Layer 15 of a small transformer language model trained on English Wikipedia (20 layers, counted from 0, width 128). Numbers have three digits each and are written without spaces.
A neuron's activation on a vector x is GELU(weights . x + bias), where the dot is the dot product.

Input weights of the MLP neurons that the questions are about. A number n stands for (n - 500) times 0.0012.
n10 (bias -0.242): 423582518395496545632497594688561676324580507281581303616356381436296525361321657629419750540546493536223459429483592404677708588282334606577400383212455453447441252613440507493662456507609396500313545595720699568592469540620258531475642646551470482578560797366510347479500441590321388460486556476606572351490482646555565642500426299500395478387609604358528371558701467514536540566514
n31 (bias -0.106): 437483497551506628615393389497412741480604602508468452395580514346500423492472520522583469452481458696477425423645544330423572470456436625519459476667562517567533462566592505506333362519403607328434541351629358598398302583432690478506512453312393486449595393424571500595630615599492427548467414519529691347625331489535572400657600538464608511509551604521508382455637534299494558535522
n52 (bias -0.168): 543449452393574612191476370532503336403562556592566579377594403414491345570215439357544484521346500710333564656476646611568427522478516535610515497490426640595546355569567394595587480488437512436500531512548567586602426177420534457545563478536619632473465433318695758573573375521417535481478478463652279399633343503559518366632557407516354490451666455615632444571527515541583467803419
n73 (bias -0.147): 463646424441692725360443367579663538506554527466599353461670431328344607660488477703696456555601666611403562555475517515604508506460459416399480492355463446453347396555433480512657563472497389532514489358372430597479681461521522559541641582574503325464686582473511485552375509756395468491573520443527512410432391543469554518492445417491524476542548359292592328367516568462612445557334
n83 (bias -0.150): 693367605481481382516497702471294342593263503374590633571412613334365471719381573525607487286447548423506430482668418440610341525423633569462525407545632503449583405516583450602255409478560612519557488457522417487411389650617723656436610246416518500597544349540472644605451409378503676562373333257503481551429580453463635366546399393613519568469526545533585544490622402580445602599453
n84 (bias -0.151): 534620554690635357449494629405484553439382262472554512381516525411437552541362510581563541533397474500311445470572671478645366425450339522519485554375423484294626420403459547573397581386513562506440525482703506407827642500620433323497620484591405390591513586583728525516639403313478710300674566531657474345574241546497392608500541437619506458619653538307441463442578286564487470445478
n90 (bias -0.117): 542372355614660542493577466507390708749468527478460594453490384799364624405578385410451513484594853385583481537522441444490314565388477660468347568490443537579417497432415694507513625414507503367467510290641546477497411345503399513417724415554405448412408573301436576425464471266510471413529718523399603644628325462478361244366569583490614647558621404475367516606732438576596506580555
n147 (bias -0.168): 503500443591464626479323398530451616615295410382551489448598503395482503494352482500595425366467308476430520429537518530463457583404551512396599432564668344536550413479506462515497509746325497612476644337668524479519698605402420566554500269390385397704422748494535461542481582559596539662482604632452645491468548728515599645378449415494549463444552403494636503445333255545621449480414
n170 (bias -0.099): 568534465519544561264529438481551587395408467485485317229605661418450008415559639531531633458444538487427642547544400239433479323503572322379439559382618487491381533497506438478462448576503423579587654446538547491396649455533440267497658422567479599434606623408637409522609438629433565340447503442570430528472639626479569597482591704469500660566478497616617534538594453516338669485580
n179 (bias -0.236): 386534643479579467534366403378535530720463511477506604459611383394742490296638722423503620510178521643448733822580507527617555406460416297561517526559372358544470516682537664541445483477685470614507600338732408510511358514310513546699382537587337527399571493575361561429603684532424522524402372423557352334454312487417306462605466400473323382579479613374547590593435455657541616490567
n219 (bias -0.126): 675535462481486566492417403650495503592518533534574428448532305581755615382585454503306567564389514565440528528601545385508469397654588436442326391421355456460331518625479410572402316453521471595614621431476422559467458440384544451449576355462503336513532524427461632302564716492523413484567585576540492521547584534474564552396607584503522623482401462434698492543615477436581495513416
n228 (bias -0.167): 603540356519615407460405439549512570385383513512642491759612533663303419678636595590692565625349494592447411497621476402665400533530494585436378364572601437506506298512574364611559513470460515590533617494503396565436411547545532470528436632318497576703641506455640331399393518560369363409781235476546463549455417329422392642515521568509494384503465534588597569326592500383534346470530
n248 (bias -0.162): 587391335651463278299546534342396431540687308535659525621542630371357359381493596429340513566490483573490497575345644464560551513558490471464478755600296281572446682549464659464500459522565642577503578469388599520637590517503424398527541612476559471415395603380570444648398581497468439701477716729611370356461556471433491463621474510458429416457497530325325468380468225540673746494685
n252 (bias -0.126): 530491415590623518430526616546423536559500437512624541407593530427419463479500604452582387526629454509333477266431360396646497617770491551527562612488414388616405650594445551351531472565328631299446503384485744632364417347574544471681612326478471491421588583487441592421684476648515520512618440300637472406411491625373537462580503510506699469601453404471455611620507328277361636568548
n269 (bias -0.119): 326575415503592398513624697601532331592633549382452479506528562317400625418435658361428465380497615557321570583562553506574660503706631522425368628612448442513347527740377447371545584518678441663409478386658484614644494393464449424452483459526411497512657297625448579475316512308411592461632472568650573434617595525466520345613575269457551465684265424467401360535621450412551506430488
n299 (bias -0.126): 332402514597479622407432343413571583521457443511497575547440566515549473514351523568443704585597438558600483533615520581618533594379379474446458505532562447517368635572503722488703512475377656441308574625497462570521523461695575293538378404438391609525590412470435430555460500443452242470612598585603617361421582424635302613410399549480441394446527400437531372567800465604488475362529
n307 (bias -0.058): 551348624576541561512488715395450571563503529539524544219521485565390547304564528385491650482274601559588410424421373506560607567642254552442527506701626522515416428555519494416406369359561624528549673491531546587635452411454438488375412565785375500521534503691443494324466384355485567396481549524575472531648637458609520608560488347537592465503576513665317469484192381630318471334543
n328 (bias -0.159): 655323530479602437488395340488551439482685414469679472383596546506293482459549423561570583721352745666479551589561494488539438637313427541506632497539583437429503514509373445503446561537667535551374433731385509470552546718447429557449553349443586582506635536713451408550330497539403526611579600633616429485445503431434508445320318321442494452484406500368541445515364442541572455569343
n360 (bias -0.181): 473513643503671481460348497348507618322302193577616696449415575722369446437585630688395573651529658530342621497678427344497490376487487385471519450315458517712468503480444402520255184423385377436543393481590526337696497660319325580550542540493540755611606480510481467497406428447465619497645566604503597517616460367503653578461543545513568473467327580755536487584482584553433516558435
n377 (bias -0.105): 427429439384493520564686331554476423646444574594682670257520384608387336453417473507620294503473343311309578592544580450531506796464567593570549525585552380376533393467567464507241365702320543480440451404571527625441578493465461425398588332545582523519534324563467524735767375453402599760430700408660395356477483339536674541458567437503665517356559374644609427449575418355507449605467
n387 (bias -0.178): 486386413686641421491660585525497632553506387434518556440506594466273598627408376451592503471552384621766381345614522354535467567509386478353524471578446554611365575626426488314255427440488633384626543420454367628535536595412461512609568432440480607565722453532530519481585339610431443437586497591442475611422391352551466586551445406439522633585665447506427473475421639249219503747366
n408 (bias -0.111): 455506643541425585305590327494393549528582581512556394406423534376365371605622447588457369491567569590560482614308485326601375736557399377479623629393308598460524239525565357466491478518494485560350488506463577609542527481445583497406390627535552653447457519513542419358531479523684618468562313342474297383557438476470520519674491591384241525653506625403494332745636558584531532702485
n426 (bias -0.083): 602405673533650564435547503393563515440471314368593557400562515548576561458400488363406455427521684485383609466601586574491560383619468506585396534618578409411477575538411611467744314612709320638488424551554622497549477579325583543584294432458341544466559395618645372355497500483523339352527444424380425414471590515731366558555450581500485627595342689503477550392684595554404385393459
n430 (bias -0.060): 575556569574654458394525513460416690523312455484606459423601347388356453368542596675579284484318557377617522328652526421463719670378536546324381372594590729424481430539592351490376483503418251513569516658589451517665625392535484634453483576456550510430247417448728586546455581500635500436664628435636427477439257616272616527599562289513510429453672527588451568594408373523400550593624
n439 (bias -0.199): 698438716454465585587409757462489555553473663580539407525634483371572479486586646374273538513603370500451493658585538559592593521649410355514378274676571447691541500466375548538553504591624449384455636281757379650789476450540433507539627531149217658560320416511220333431602514565530617550472514568545185521530476466520548418466465434466415358443376447533456394553489520698482395433380
n443 (bias -0.100): 527584464567618526294662446518506607712676687638407600582459503285385549437356494485524302418456494623355535588565557377573454645418343441343419644409312534712671474423509435623254601402470515461488450594479548497634535632519606391654397569524455585497432434431546590464369456447404627546613488459380636577587476351454519362601554553468625470424384485440503506370360550401512412529659
n451 (bias -0.090): 502365287495390448383520467524619647543445605582578574481616646250445516428539551526537663606607551556460595515480402449468454492663453458497487505503572527439430335539516688503422538477468500546592297617447484687459348437550462421417514444316542539492463436633513481505459430490495538392429571490550626484477366749621556511639442497547280457515451350460534558516562510452452508376636
n457 (bias -0.041): 629410398453444548494508588500476371432594313396750716347684491471460571538549462457500672506360473483512486385590425671562483460593494676641404448482494494401427522448567434483630309663532614388509457539642448596434590560760361517500439303346478669553506348488548561494473494611365387328506618526473450514585635494534465715537552524612325518535384344448414514453339557480491503469549
n468 (bias -0.122): 569414679544674432407531484546507533363299493570437541493484357533523328523526487526300437666503634420477353650369576520645544556500457585507577513671420534589391561523685340543547473462385730396343565418556371653448458480472424398440413748253373444554573483562458623365409620599294633507484431523559366365581333749709512449516283785480530260504541671481425406346578537679647494432598
n469 (bias -0.056): 387611547571582617405500471417680541590601538532497524556335601544569367506582402456431461482503641528553642345390436481365591585584577563505438547629543594395511411544367478283494469629445484486483514455614286651520451694713388575394532539565466360500597609410405667450538432648476394574425216497375444442432430535489462454422483532464483409463548421410437683466515432428595650414541
n472 (bias -0.196): 431621608392618549458436608508433513492409486584432563409372443627393546569430336482487322573542513649318569472590568426760424563394424492469557537554449468613492543492487466450556440441382627545442474515582463551566413465650558541732445540492428513513489678252572410471425448381369414470424634448680500437618527485528424410369418558612449589610478529445391492554463609450620608541432
n500 (bias -0.116): 560422452472543329539503526479592509658403500393702431448405615666435378353408419370464606466423430594591213446568787464531434524562360536601631361573622426668330331577593509738512475456420600457434429609614476554322611534500350396573648494684483607572560494563535624443473535604550490497668414488646518557526361567474453556375506601550515390503457631426346444570439387440333398518479

Each question shows a token from some text and the vector x that enters the MLP there. A number n stands for (n - 500) times 0.012.

" I": 371496408428319528463520603469602450557490564551364585359517525621523555512621408507466711346726380461516556544325459561483540397640541522662583533406532496380526620556545375471652562454410482414573558555361700395460314670434686341396354576609441562394512513296362523489496495447480442624498443558647445408606571509450653501823669474469479416384470518455510497629433602538491553169398
Which neuron fires most, and how strongly? n307, at about 1.3

" |": 535467614362345344369520621533568474280582485648380445513436336533538612628490562497605593469450485445588516605354471553360568465471604480568637453610520486439527798380595390614588694448397452356553495324567571546534464533552573413582598624345352365390469516601442343448667494579539702483428440499559482556429639463344450458568615539365492442455543548660443427577558530424376536326472
Which of these neurons fires most? n439

"'s": 530405455477523597470514621466518455415441501393489500586433453517477556517560538460523461524596468504649599539329509597469433473642605590488613410501389475450502547500582533659445758359424427136658428463453440476560507730351476397510471493600517430491478585598331567524521687463371445446511496373604479421299565460525453614555591440492551436681446436572546490666475714507321449439501
Which neuron fires most, and how strongly? n387, at about 1

"ording": 514530499455454494450637453598533502357613519456363502564444527353510602450584348373555538558587507559508618583501287694437415330493585495507539381497511574519461591494571650396473823444486435329389443413534611392514533672524517545561277554580665432554585512396454578560421496428331630542569502392597538560468684464384491552506599238434547571616558427558373585470411553456386467402372
Which neuron fires most, and how strongly? n269, at about 2.1

"ino": 454670322503476523361533446611613397434520561573514365524363453615561542518460393424487483499426584521602528453486415593481410389500679569745514492520475516192577553478478564545404723358365411292446486602309521469378570577568568437564505479513622772424454484573405428411514415337355556413482445594684495586413555558502463357624635428455546581470672579679512606620485545354411520373510
Which of these neurons fires most? n52

"olution": 476593391456377419342619335605530530396545477570462491532435501388525583338516363476568395507555630579553525590366461595374507267383598598474532409624592417608530513465505440528478765378436454292442478567600524479433582700579650457470342524614477446325438511299448539552439471346435604624493566546543574476635529449475485513504665320340518627543567527561436468521505751526448746518467
Which two neurons fire most, strongest first? n443, n90

"m": 466501469463412518441473587474553678325525462472606429369416518518504572460492411428683554365548400448558535712365513549432481423569542529597595375526515238437590736482578542602527709502369423427429468434484503439418516555433545598455343540443554696579422591477518472472537545396555475574364600562674546529329579602209461668621608326239700480566500510393587512495313434614589449347589
Which of these neurons fires most? n147

" February": 481577452420327430389531621609470537357497399621327506505459353538563596387526448460712499472459624561669490561430472482602410248646593585509540368524540546517523472368677403491479801291446326409424519446454447423594590642527686430510397470490450459279420495522711437471511659488413574445476476543547718450448555463471503579443668437343492550674485455473629488541475654526407459485558
Which of these neurons fires most? n443

" hop": 410573414379409488406656509577689473327540384511457474397423466485414514470672414505529555350641511663605455538281443617462432438571683473622497268493406518487506622386588594555361792381377476402454434553571541463409602664517505445568561595533544540518588486491444528559503543389336468710479551540609492541537562489335508490644600405423589630556313386523368547530335631562398477596424
Which of these neurons fires most? n387

"s": 522475405352467434425708416459515480366501345565416409555306430543523564448476570511588431398561498699562476660438517552503408447552729697512615467357456493544444593484528505558415794383411495294460422513612499453469537633433576505388462600674494522352534580466336558544551613415479666545501602522612429598510565383502459552509577351356505646404484432439495412552459705424444370517539
Which three neurons fire most, strongest first? n443, n90, n377

"-": 531494518555466611513578611410468468338365638423443452412487526648481570418474442511456573496722413701682527547399400569481423425403581599681501288438625450505606723506547634454408733371338470483482449420357480333344391581368619468505425687578479414420400572476470425525525559496408444610460597659579568571496572570322445649610508399449603390412400607567496496670372623526461592303368
Which two neurons fire most, strongest first? n307, n299

" critics": 421409383382454370456533422541654456393505278622274349514500398516548628390509454438525453438445479534545612572424511539537507353538548549618594639461506400509518698309577572471501709359471560346504439573576527484497620592552661420516485552610570411464434465428188607501479549553412503594578474528461529643237576399543430523597577326633484624488469425508546597673484696641498543417501
Which of these neurons fires most? n179

" formed": 475555478527456477441441516604725643394513306606477412510406410387436524395501447666519443422446451633580523655436654534555447403459610466601520447388504484463504562434481570644543790289516484252561369494688465396558449727526573553412511574589503439486443471392349418612558591411433582445454443431697728499495503483358492482552516283445542548579487529452580470499473576618381542515533
Which of these neurons fires most? n84

"h": 519530520521390473314502512531459406307546507566492338418479352680455675518512593341544335352664591320502517644450557620425396292595539433658508546591349354360548809526324526606593567443489445521674441361506452433326561780543589493477331612492557676498558367448590541497557501349456474556430575510554534632365586614438567515591501480464605565534426384626621565403431565463583316404427
Which of these neurons fires most? n426

"spe": 546792457356450397464661385543710473325406493376454511523476445385543583505572305418550476426586589451647569604359667612411438478517651464591643399514573462383534587500542552502421797450497414397566635247387434421401409540461536566479407520430595529545456471400521514550515508448470418527557488572604591454432710663394603479429616332377542482426519484454540556532510672561590459494224
Which two neurons fire most, strongest first? n73, n147

" –": 558487384469615396392554549462639373357518541452488385471455592584449549564519382442390632305663413597695381642410541570520429389664628696573499431376460473372510461484502461529453618452463501211609507579396465413447491631424429389558363542640528560500579518501372467517498539653420743554607602455658499495478529533520525625616659423501548442400545614469417487552520523392328378426426
Which neuron fires most, and how strongly? n500, at about 4

" 2": 522491498467569467375462516438526382333624301463374424499421327526572660656552468428598606486612599542583508488466424542327589360604610561659553452676602390372430564348562463605420626402407397352585654413534502380439594699347511464597410589491602442440485445473465443583718366495547590369548432629677600495427564369390344533594716485313518326508464448621415441574574613539496523437611
Which of these neurons fires most? n360

" Songs": 352602320419447487364635437565579556388536664592306376613475542611524576491637390492376453256699465582458530657337497636390522380504587543603489366324411527450605606567646504619545631293500456313532522505369532430466342559551643466506291606627532549464558493491353538405502487499461607537451571565688543462552687424522441411629613406601502460435477511446519601542377578384565363519456
Which of these neurons fires most? n443

"U": 402569453453403510484430448548645385478515504348487473411474439668412616602553479650686530214686467292634591475502480587443521515609474551599427418466681373458526588513296446535506592297432434440474456597291575490467472602397622585399434526687472698581353520440464357517498635384412499570559413510709588491439478425326493681745716554326450426568351502542515473439476639514561591364484
Which of these neurons fires most? n228

" Collection": 408653285389456510446606390559586520520556652506327500674428344541407567518552386534470570450661481532500601571419441497322469408402563615527522359450264416531482644488553443557476573262438414313568486541446468317498512654644684511606394577477575503387461581494387533450445572322524655498588466541690654398398656489456495310590523443515550634512531566433577613474386709431553528477536
Which neuron fires most, and how strongly? n443, at about 4.4

" bl": 471551429443342587460484507520600647207407294459414324616506457428450540452646360406589407419606519466534476606375464532593536359546639542608489445572526472458543601557524500360461770490424439549551437526452429503323507605463481536421414634428425437607323610402588420594463687331558525453587511598641502474436583521210483647488640461436557559580689576468525614647443560654503485361447
Which three neurons fire most, strongest first? n430, n147, n228

" itself": 463553429544520453373638427463652452479525434524472524536313526414527628505463375519523622489580510510639576590253460658344403333565604624577593486561495466340462598479583601682560835342496427243505352421585549419542534589519517389530422494566478495403443482457289458531394506483470486598404547390658601407498581539380520524608676402413388517489435452382573445570629615634451543504519
Which of these neurons fires most? n299

" z": 529459370447546488386554552410585644329494501553491437572436328690487453540490296583495567284633509401673685582417445531440381492565460519621635424463403463405528584486464392631570749441437345419636674405556561405438757718484577407511315583412344564477486391342521482526453665485496411504507496572668590455474611455356493528612496539318585584477508512563428609494420616553447560388397
Which of these neurons fires most? n170

" Original": 354462490329479563510545488426624491280551507601439568662384407483554703406598365432576436499557611512632463514340392508285435362557496518747573365474412540474474645350623469560385603519406487318459508429348479395382358682485514575541411539583547587477599532488489502491459637428432532633567620489531701459512511496507600564699657233486456458665456506740564572467515541431411494380495
Which of these neurons fires most? n360

" the": 425476433534475613320562548583604436331529517413470346472476389651569527452554514560578448370647573664618431584272560741443499354597595551561571410511318536445461420374558402415460677442445482263560524363290630446419431676413631457619471506524511477485568568501443496478537562439424435529511501380578437404512486511543470524516508616407721472746543669674635540531424556384346461487545
Which neuron fires most, and how strongly? n252, at about 2.2

" scene": 532533391357471449466563449566630481493557460499397406529359383502409527472498395592590502356571524538530562585435420615569431316517599577556598517534444580505523484490690559599417848411496441222569373581712344365414546653415566507626453538536503488442442410454458490525426500417489571583526576433638635598557610397441432462598522368303579579490508528501501463405450773460351394488558
Which of these neurons fires most? n443

"eless": 372434465406462570574698445618519495384357351552473546539460419537436524397604547455587518421631540595604564449269495731463434563643560490567567486596434429495529601481503553438359766541399375200615478563587473446466523666436562435464443508718467530510517525508555486544556659262409510544488505558549538531489514564354373554605591348379444547569506452540338507560490657370419526440382
Which neuron fires most, and how strongly? n387, at about 1.4

"\n": 393642538339444488332500349515467399121556489514444467511597464459478681529411366490439637425476685601563629460409606576410338509492596612540630527653519399580485674339552474590462690483328490550524436426534576400350503668437578450550508535411419512446590623429279470620591506572374500445533468556628636584582646408427483649499616436438597453454562514493506426621455455422484394455507
Which of these neurons fires most? n328

" that": 520470430535517461452477623430705486388518406540630425671449407363564583496478359471516600403460476512491401487292499606494497268568611555462477427590452417444379643515686380453502827411502483284562476424614508586479498565452666392420345466707494446431398521449387536644653590409501536534451422464502610524517509398426466563687662468360581461699538569594454491531567550653343480468430
Which of these neurons fires most? n269

" TV": 521518330502423498423420314600683447464505498363370421540391414584443563645604434354514481441600496429670468549349419575384427398612529777777573383482480407397507490463575484535416566414459375291518485359442600345402555682519667548448508602554435514471617435553401616491375535377382545566517634489757518532453640492451383493751532460574537544558463550663552562530551586369537499362539
Which of these neurons fires most? n90

" W": 558450386421385594520486576390477460306536499534420555501534472674455405434725568441508629311693508289675409515375658506320385567509552545750524434449463414540527672529496359544610661275425378546579602504409457413438580609556591487478350589578326553506475550312526565475506601500373414436471609579518520396370532394333483560613648452516604574420581546521466564597493660451685627270415
Which three neurons fire most, strongest first? n248, n90, n457

"ased": 519525380508529536534685433453620529452547478482499534614307379592445510490602514410549538559647611640583492563310527665315542395590595509558471489496363410438449609516507497538347597459486471136479405539485424501451441675427591417463433557624576619360502612541346564496626572444470624411502537514546636454328553507469348504540525334464520474552517554573510539564476752377357553358401
Which of these neurons fires most? n387

" prior": 455454460529495530549669511494621496329436441641591459422456392463415523464549513475609603386585541515611532429327479598418475387560601452622494438468412388412512698419582474505408854414365388201491484549444603529446613595467531438605456389521548441434597521498410436559587598328424369494488571515565675540511495623444482618547550412408556415565368471554433522653486728525377553591508
Which neuron fires most, and how strongly? n252, at about 2.2

" The": 425475572505546611447546460462682472318561531462498537581485388436534567474591534469457549531600634436592467602038504651369491479601519470549596485486344602435542549503553387494490615515446486155397439358489464468544518704397603513517471636573645537460455488533332521545512584402447514490523433334551608497449519565470543588534529499422562419625360574576525552514544617522437432352544
Which of these neurons fires most? n468

"ette": 554592328451592446467675372441479366477569580512484489544372466545541430538511500470476341533570523597503581517474369650393388474485589606541531460441423450393508532470599543620373811410422443197611426577634433429447570696458576505557476531475587628439361502423506511572629561407472636492593484523682604501378534567433477343534557319382533623407556470527536489510397697308417531394496
Which two neurons fire most, strongest first? n443, n377

" is": 504537514410561455471662558551536497291602326465539427498471515518441496369507383503486519427521415651598518585214500465496372308462593551460612552519671355312602507510459506654551887469465534254611432494550449412506526523399453490419483585498453454595495525338451491537469429552559638432422403451533580537487600455466490610680533492476506550562460534449517508610431694548473519437564
Which of these neurons fires most? n170

" headquarters": 511504445313384424347529524458560554385445424467467464588388465398473622476438419502711633471503544378515573538411489699332396364432601617456518415429457489450438619372510408670601781374434533364569554395589513502558614705528679513465352531473500452461567341445447576593478626442463543533590531437604688657547567432374514387618583243412538602521392620421452461548532641557383633522561
Which neuron fires most, and how strongly? n83, at about 2.1

" A": 406371488454432414397474487463570490367554379571482412596427341623462513484683546492546534562460662359579459559222524513452362472526478597549542474484494565352469639450520459513428628317433444304549502428480741411459544799420471504452397457569495768429492538480445463475629634571411534326591469523654508473550590460430596638666661493492511473622426576687495502552376509599517417336526
Which of these neurons fires most? n360

"aga": 465622265425499519446543528522632455467435555623496426545520476559550651541531493491473398442477572434613456538299423558332399439601495514626518481510388401394614597435492537646495771333360502193506375510492607363302498572627581442619422641522513696541426564460541493483512512315530611442443599581522441542584575510498458371636593356480498639535572548449591553549512591361439387385403
Which neuron fires most, and how strongly? n90, at about 1.9

" V": 498565474537416508329588449393604622192540505447515506347461406631357376446715485443547522410631549361549516505326482566210395454624580468581630357381421493477474762495538363484611666482433451520505636408416539420505537695454671478528360616526459695332588446489391415435566570398372448596562590603666478557405587440455571564635453472444518635521433582399563456585533620508614532378546
Which two neurons fire most, strongest first? n170, n408